Layer 12 of a small transformer language model trained on English Wikipedia (24 layers, counted from 0, width 96). Numbers have three digits each and are written without spaces.
A neuron's activation on a vector x is squared ReLU(weights . x), where the dot is the dot product.
The model reads these tokens: "ut" "om" "at" "ic" " trans" "m" "iss" "ions" "," " Will" "ow" " R" "un" " T" "rans" "m" "ission" " also" " pro" "duced" " the" " M" "1" "6" "A" "1" " " "ri" "f" "le" " and" " the"

The vector x that enters this layer's MLP at each token. A number n stands for (n - 500) times 0.0093.
0 "ut": 720363485581368574430415631480591541594627287700416544455520585443514462612471594513387610477368442313516504398465652400514610436538683497532531583598530414677524609499646473463458479380517424344592551468353249637509523301184500410554609544494516459522507483209667344437330473523435444306
1 "om": 643589534545314517349612593593556527522554291551401672475502489390457556636458578652440636492531566328460584555416663434441547447567604448560771488575460461658551595574620401475391526470451444424470382539409379730605476166374574377506556645464609387367592437248435337373600410571517358314
2 "at": 380482649532356491437583602419631383547571436611253562284492360389545587463447626723430609421391453400279478566483589571482633588586569567530550590581520313464621652521588353531294352318544369434468508562409377596450475368403584502528683551532638592558357469374580416523509402503385175355
3 "ic": 333558566531429458431602561408586605567489481522350463481478656324472514475356617650418624353327483336534503556458634553497562456668480398539703515565471308585632615498715354378418397465433494410584455553425324689483445331412459374518588618198639603509467374380473279567577319470639318420
4 " trans": 632365413642394456441596574494507630493500251503451492579346421391401461528501581646294479372382645318299457401482526420485521494395570529637550546473542381501679514308589466535275598369509536399578472533330249513454485410433562479428763555284535473303561411403600490557510352582490398225
5 "m": 659466493532323494478660598549496492560825346618293520406501601455379541750630532590476433541355492375532657492624607461572417461456548401476474456663426268552594618538468511340293565391489451447493528588659464694460438317410443541389581735546446550529660294439586360398489308594450494485
6 "iss": 520502548599560497369489603504602432531506333777316459365321503339497314440522629528449574491252494484358582619561502468387562497493489280489655553571530307567576733393517468417354478472265605305438518720500488612612440312524412498693627671525689590571423437421518437483519473426450555343
7 "ions": 436499538560462479530562562457502520642542245633196348453505507309438434600422563603351597374297422334360500609479664483349622548476436441632654586594542388676518623410645462499303482344509562367609549426431450496479509333379411538529467556372606583639500313313533464412480288444610347341
8 ",": 452446564620601541544672514582504573499481437541370447489437419354501560541556584539603673522349538442445530634534671487540443538497473233497670587538439366643525559319748590484295515346533499337584471456322241676473609170332474424607542501461537610560496354489698324420471373454507516325
9 " Will": 517337523601531664402585654417469528434627317635533497476462564508516511658509413457355475391400338528400496439544445592431524611562526483590657583575391444633477815433576468553226510370622479405587479429398444538595364179260571449806650444498548435441476524331466370567494396374414387515
10 "ow": 505347351663398562476613557382575529387668365601604527391510626425631620534402495555408504352424576402406633608562486439390587702519345566550679483689655419530599729365518554408329564440507593439405478485461528627554521414318546495828571545357714498494389526414476445407564340646522307360
11 " R": 507373455399609397375705546534507604325594254507578580441679487513448398692588453491253537441348423450327564537536486668516538578594491311668548493658478391655595637421645381359206458505559525522472502511452466619527394387226521504632773561415557564391454343436459474475512436424513529437
12 "un": 596371468583367402431698620577543619435468347619453528430499474583614481509475382558301377436348485392443491577460403354455503610413411482547624481715494345552603522348471434568324423205362370386458570538459443658307375353349442460743503460268536514522490555358345566364521370517448368297
13 " T": 426404637473580499361608591348577574447613203391398471468621575404320460636569545456362504155361407472354561509519435553457415515573559388643533606699519432470728589542629449473316473358495488472473580618467536657337428472236566469603785546354513455562493492356513495561551418503361480531
14 "rans": 648381396658330451430633501535531603426502174474419416564449436437414468414569461669296473394413620371345480364503385528481533563423569421635570516581569324543604571399595490420288628332507471348501489632420182517448466508481486441497679584299491481290450364486376478570581410616530353311
15 "m": 672468468522324515464680516509511493504778367614324464383503616532434592832612550584511396464358501370566645460619547522577379470457520370455457371707456277512630644567456540357277512398516445418509553633654485672488503386446412491393586766498490604516628352439510392351461360605444485457
16 "ission": 422396382472445538401470557407808545522480306633385436476390651386517398488449573666364526433253474305356635475376528364454551480539497337572614440636498282574528753488602380451336413480331521469480554485372479699535430249597431536631472556399622591563433448375389545450462280521510397465
17 " also": 385345486515493390577575645691592639492620303495231407390569453324493504553530584562365531435301539531475348535561472568498581610606743258613647565490572337524573630290623487323378463309538507474457480521358533667574568393478560501658711499561619568531580431566592475314474386434545396369
18 " pro": 605261390526526317461604464563624681404579501483395470497496470376389442585357442721353634445371607363499472620519614459591544603398591445582606458486701275576582513528546503445347491237531490532618515587564348622421314324426444455625661667447592550384607561428728465423619442470427537265
19 "duced": 443476436560456278499675557515654596562526384562179469485487645386518475612466483447527590538326381357519466513461675384386532567545665440748671584492570312602582622380591434589219472444392570443494508475370479594562409329378484405550615428461538563729713412398578397492376446642462371399
20 " the": 336429616490367447472563565409540539676528461487392519478516557368398551490356465548451678401424466337471518577564692416636601525445627361456693519540579536487518679326659447494389546429532346485477537561419340740608370025328347416491656674539553601585553463430620385497463422472509548463
21 " M": 573430664379542505286773524516483640518693214508492501468461554405328469704603395497437465449433427413432587512527608481488444448533483439531521441853504422533614700572594332481244479457527433367462429459437523637558419305319418401570742623590437630451559513409493337447542415506383512527
22 "1": 383410496402495263392585541461600578568591354703438548483510615545397536672551552514476537350364489581272642727645609451590531526648242359620694438637615369471631665410640421491382528317593537336436524627448480672445480412428394516587648571411439586384336469317531408385583545469499537470
23 "6": 344331389446427269391574536527545570457520460612333629528577660534438562661472507513348608389405430408393550743580639489613463539561371352465744418563592355557486626488690357467391425355614582405353550527416474652527483366451334405597595607357534610283525351350346411412612455436537385387
24 "A": 415470543545464386389728574570571716558492260515352450486504671298414540542401566635308475349362523421364484645497536457668459543473309415520581558731356486517632660419490227609315394354550435335441583591322408579509513306541467494618609589453547499376548493483542493503617337571575391434
25 "1": 361362515530475280454558566471647595532551287605336443499607607547389568658494640617464579305302504521271642731618563507649484470598306405567768499630525354446586666434559478470442499447518547315379430590383494673505420350469495453578655594357474578364418446331498435443637465424617495455
26 " ": 444412516477647275360609565485570712475524409421323563555575446314348494568522611589343553355286588365298542580483648410522367505548510364540635549736634541628639628548579463541368594374570372400449477549420550725472464377353450540517563687383516677389518570285498457466567618385515466332
27 "ri": 623450500590374386493762607512631545380639515614521496520503368479486673545373463619195601509608558336436415467386664507475475651612392415628548565594565356552536606426485487477436496249613495500366561588526428743653437457427488314434649615431580572332491474327612526542493540486455185365
28 "f": 454575510618386474495678493522506591636632459557513572518444625504611548439438674679508652520505360366230574562536584439395421475575406357545562567545478342445532782566357368482294416440382417397535396659528453674461595481278389343510766721480747415411501502443610570433503535629568388444
29 "le": 522521623682322509353596506449585654632520513582310383368495627339392525535295516750340597545462466248332614614499670525613496534480503363541677513580455393530497670445442532512343461469503424355551497564605547516544474254452570381620522574326606502367573326443520517353561336506523233482
30 " and": 409441561618481556534606552552529499557474473510417352617577527223507486620387622419476546414364469361468465519520633492508474494618611187514749499544629418416645569374604441409302457433524423294409478376389397740582551300407390554694755507464536669643628526517560479435535518436645402309
31 " the": 366482573541359464536598582460531516587527496519481475554489608389437556512300460547439650297434444360425470502629711412607512519498657336448690471625627500496510662303557484496353471403513356438501446491437384760641402045369339400545712722520555605569562476499609414505474438467506551485

Each question shows the input weights of one neuron of the MLP. A number n stands for (n - 500) times 0.0012.

n111: 364503377311434692438459386559525490436548563668517563500401536362514290112511370486481529418641696668436535619525515459617560503439466430612686394503458510421334543618386471594619614514517310662758390493547453516419643766588597500580374563359671504322483439534417482469309737622462680216
On which token does it fire most, and how strongly? 28 "f", at about 0.1

n215: 327282440356627529515284353373534547582599409270623557341678563590210430560482335427376504652405402528526362412463316533562333403448411401369434650584581362522541500497539411245551550687428425500484382359671602531444718382464441368432391398450543691530597497493521762423585678537483420552
Its two highest activations, in order, are on tokens 11 " R", 13 " T"

n302: 136675373431368407644539394422406610638342435410562532460606577385698641449458404246570441391243601429423625410583422468478431532592528308629367228391556511535351478621405470755665585669590569682342429556641466383469396470483743489632521349457567328538637539341685606429524500307430519615
On which token does it fire most? 19 "duced"

n223: 352373654460647396550185517476465431605619629536757538412563422367433586606566546259519557595413496558480369510566788503458747435348557754262590500457513706381500707646351471441459428542597545423407259547571317441573641535383465460529520455370544585388536516578471423527466657644551290685
On which token does it fire most? 20 " the"

n194: 305585373447594680329517315412384493438650666454526650549656516435563525372580406416588405437490281568543242439312574739338369466619443627682419463432487514471531420356651570309364631329368386438513464361651560478658518434503542381578384623487597660350399481275500326288448524649497606563
Its two highest activations, in order, are on tokens 9 " Will", 11 " R"

n5: 384493331387431582240565497408497566196640519420570357640345541479442572668677548405486531533567376604319533433326518640345537602623419550561551745199564467611537442532690544453487424572487460527411403438689396346645740628584466447451494493415578486477300628543668598385456530599461644394
On which token does it fire most, and how strongly? 11 " R", at about 0.82

n175: 406285452503514485539580563279408504511470470504530405638453427833489647430598733544733603670582467533531454238600435745374396622507721593380654538466592493759525334268586557622681524558510407496347414530716323381384470500596485579445483571447375364363554519630368327538484319567493291423
On which token does it fire most? 14 "rans"

n511: 493447531422590326418424586341628713507588606430397450541435318600370385566375446510558556608493591588360590705338227507571530507476710470595230480484441460269163633423521342345503384555464486463651492437555451360468558472334514504509461325400694586524430660533628599623316611420631611490
On which three tokens does it fire most, strongest first? 18 " pro", 11 " R", 17 " also"

n291: 654439372302399750279534503439473544448428493475438538678330535620507461361318542353680624584528365550480752452359478437476510510423570524543467544406415599397514073497518542305459561521368555338674258443504642584434518437685363594550483493608443624455520688452669657470306439371403288468
On which token does it fire most? 16 "ission"

n414: 634417477515555604604567426423584469345379551448253432401434494457742232637530497446611429476453494792551453687688591564427582457510570469624328408524595426657547440443556471587428546637503547560622428630423503548719527511596503418211400481475512454618447278574609560558541536581439609532
Its two highest activations, in order, are on tokens 19 "duced", 6 "iss"

n282: 574528503314541619461515463382500575401553479665388472461430518611577542552490434367541601522742457635417469592522620611401484444545448513387541621485570597188449417376700536469301428561546347366476452365663398283436547654454458500303368408547435540553479523630620568481376441158361386383
Its two highest activations, in order, are on tokens 2 "at", 8 ","

n123: 547409334471534111708485586432634338396392682560700595543778525419368528714500453570500405496450457456311545351405529663604439470352403696651558519551360295451531446712480539582527474632706462535347354409543595507529881420526633323395507294429463240714630305652465453425479670383645594382
On which token does it fire most? 25 "1"

n86: 643611442291645571399623404459622414631438620562593427496553503500536550519370546379732565643500587627250538277378700490493521490300541493375530257493516621425521634460592575347646338343345704627477431641349656345638380551699446636545625601380650519497530436459378468531706260621520435636
On which token does it fire most? 16 "ission"

n248: 526447588497541503525509534512475387522586591549412601419442651463548399486574645639384585590659366727423374500475603522542471369445321697665596624695395516337423449324230456551424456532280535605331485454595332500439656607353587453366248513325553594422404497562415468609535362506571572523
On which token does it fire most, and how strongly? 28 "f", at about 1.9

n340: 560343574449629413724558473329416411748649592481459423595616581450547651442516267690633442458444423619569518503509584452444587473494548597500456433494491491463444604220431532330488445617479397359458335413350587525413720460581519471574596360344306569484491531597280456537341467500685519650
On which token does it fire most? 30 " and"

n158: 541451271340533477449419548373549500537545447510497356675621466572303643449379500541523611638565440602437357669531563536565509566465327540559453584585432411161568310459393494411405597651565574615620397589535404572672619472390399422497411537424566503608395506371282463703446519439695604579
Its two highest activations, in order, are on tokens 25 "1", 22 "1"

n244: 500455493733481614339367649462561430484581439530672429490595482325510557557428359299469397667717377433578602777258430346529403383431371484434531320583497503500510503685402566338725462664590432546445351460397560512416541476357540459465434506475383527576531391514752425446268546487585387599
On which token does it fire most? 0 "ut"

n542: 500527573555662478429319414692530437564440500444570667380469625404428465448553423647579285677594573573441497366426424493527318516366409308558416566331590447701442650523401563410510556490435638520471294803386566570416306438675709602408445453388572657497675555569607790374456431756529510555
Its two highest activations, in order, are on tokens 6 "iss", 16 "ission"

n105: 443608460453562579547552407334384542656445654544584633690717526406357416411399339690421282497383496310452688654591439456269351379637411606507428231433587434421411521497422461624423382321490599585534484518402511398588564487673496674677681275587421339599300455785373629531435456598510616594
On which token does it fire most, and how strongly? 16 "ission", at about 0.4

n4: 482451511592441489524369458430521517371507547331369475385700596489601412426455362446542671545507606746418423380525496448411489608280510354291362472678555405402561443547351599447585876684353624625449664735456720494493712578578561511704658528500414477674718581416485328604253469447655405442
On which token does it fire most? 10 "ow"

n219: 407677396544519556478564500330480513510497581497481419653289549631646423686573556537762446643500584463557571656529518332431412695310718376491549698540566506441612427319438482367497542623440369513432621405339625324506315515654347466381412168551487579486519577395527401449571561429548510697
On which token does it fire most? 19 "duced"

n23: 500581662421471546449353474526559442685609460476618591643348540490603358318711509407262527500552311432491574523383634516615533471443567402551482407379368594465395487591627372563480461340484490671269375198372761344352598476601513521542604631410465448451450664655628401413489500409405732440
On which token does it fire most? 21 " M"

n78: 543555544427678581569529503506389367685603316544413529467334546413560382360712606600366382596595415507592604542510713621503711590396589454490716574376343601423391374513503457626588668533576675569516386524601507388364384650434557727560436536694398420511338363631281503632707480617535433426
On which token does it fire most, and how strongly? 7 "ions", at about 0.15

n284: 601405571437388489439671406392428422420550533486552548430365542274413546549460546419412351497231333657553473716575593720594483537426443745530563584383528429713514455562594551445575564521487766424431560447641614494358662330589626648440374466402497729575380572548606472773440405561510405870
On which token does it fire most? 7 "ions"

n163: 628415605421513401482365461513526526294596406325544451587500604612624687561598390258504442622441510305551624671385649394417583348561497454494493506213479376331709617645469445496520532550576401361582656548429445512541750358481463490361350418558433629563469548266321644665694547582583459584
On which token does it fire most? 23 "6"

n327: 487595461305442654642567482589590494475552396477444392348576567576547506449573429494740471470481629494328426602326540539531322356408446522660752433414629509487616478533520549497525577668512531600432601497667636559362447577512478484323265366451594635642633290282346453325554536463542542420
On which three tokens does it fire most, strongest first? 7 "ions", 15 "m", 19 "duced"

n55: 439674469443640482526468594630732500540503516617620635449500506366631452355458472331546613674583397679503441348560317381483407474608568573426371315469454520259390433452817546543622350446513500553345396686520631410455546415676466566485635745392623613558579352386595345581644589585497289446
On which three tokens does it fire most, strongest first? 6 "iss", 2 "at", 3 "ic"

n343: 370746414490749430577422500673707449493666497507490490581350629515504482280584615415374357594535454644413510390472582581629486330553537628433474514490532373544458416517554419589483412556380625587685580636532063537430452373626616584585282579558466526309690431429511461507293325455675610305
On which three tokens does it fire most, strongest first? 16 "ission", 3 "ic", 8 ","

n128: 459565645542663520542543430371603368547367361575405485573462331490414452647325488392614468549628384474434497469534433436437478534522621481506473616441503451530195276372719430367478558544695660817443511558676516371545423563422503536440446459475631285470352344382519509408415531611579346535
On which token does it fire most, and how strongly? 7 "ions", at about 1.2

n152: 580472548298479591394389545472365388475337652419517507431299248500532482613715392482485460434546449485565377394582604479443511469583459354524569465594559704485572594391552683511723538294483532715476611485631353555674291581757536455386355642483573263506591290263230511402419690641645325526
Its two highest activations, in order, are on tokens 27 "ri", 1 "om"

n15: 404445543366565914268327415462250524665279616587454628596377399260472597610507602475619489568524629529581655587632451547574364613457476650560515486312398759559423539507383604385638373450503510489374496540339468440627362500557621423554476573240520548594484661537450436274572299445466468422
On which three tokens does it fire most, strongest first? 29 "le", 1 "om", 8 ","

n369: 373483529537602548527611490493345524423107710575454627402566529471384600451452802563611383345445532525767462631359515624733514409518483566527332486451573545736441626457645542592476531570304521577500332446504654447543559592646581417446480652639574573663588642511461728585556577295598433291
On which token does it fire most, and how strongly? 26 " ", at about 0.18

n100: 497414545403586486642428642559420341520514398249497477599466547561360566390436353503478569294561521531360480410711540604483497576610546510497602513443420417536320340432440613690470470592545426554580298629600650655377842482788311556577500305497720507515557567334579289424562324447493700569
On which token does it fire most, and how strongly? 31 " the", at about 1

n377: 210549383442374447484285584591560630514485598411683549634525427462547496418741642311546544382632562238349595475312677459640468451435448621710304570507284401416514399575627693542574301667634525303425652474562581330643626575469529552523507415497549689410658422343573417409411636440503255478
On which three tokens does it fire most, strongest first? 27 "ri", 23 "6", 26 " "

n161: 493618213503581447463364526373500516470414465273638530291560534489497387486374343470479415394404415232362562332787243606633298390422558576474489610369479546557437584519417593320474445436465782560386343425673517422494504503557416597503369563513439525619340590614354366442576424372571571558
Its two highest activations, in order, are on tokens 11 " R", 10 "ow"

n286: 449428400273556507330650667258417776550479475569402563348423416419591572504504541405689490594533665452490197712347633532396734523541474720458637373579506540443520298373503466486457490629429624346465431452599469452388614473474510535512439487435558556582604582331384547647449426484306548749
On which token does it fire most? 19 "duced"

n228: 389634510369702383478549568708444435400569601338497533524577627665342777529553453409500503632653349569522513295447511432540510451321622580679564529400588356426644399478531568621477477632420646400393446576408483470427652455194497702445513480409665405546535651336381456695583521431722401561
On which token does it fire most, and how strongly? 19 "duced", at about 1.5

n129: 486675482588577671372500487597391416459528545571519487559349532399545458716489597493307489566503675645533550449588460295586742347490454415434452520439509362631493393695382424580625520666467503620481822549472539384849667683644469400550599612433348424452432568540741441503541243621629367517
On which token does it fire most? 24 "A"

n171: 435347451629490669698447493394332497469511430427474567664429400486387663323254388569536542601379479542471593654537424396398675437483353557627380543662491640274341534539683572561727460747678416456468601584445608473216662435536510394577575567487680586485529656424459428384493467347628635676
On which three tokens does it fire most, strongest first? 10 "ow", 20 " the", 25 "1"

n66: 534417587464576341661385318341749387633395308455615416538585494557507392426404369576428431546500385437461527463628456415490500371778611459539256513685454563529568548452249503716664510538438456449484414364507552436426687546432442641565184443454510650568580620721531527381669536620680355358
On which token does it fire most? 16 "ission"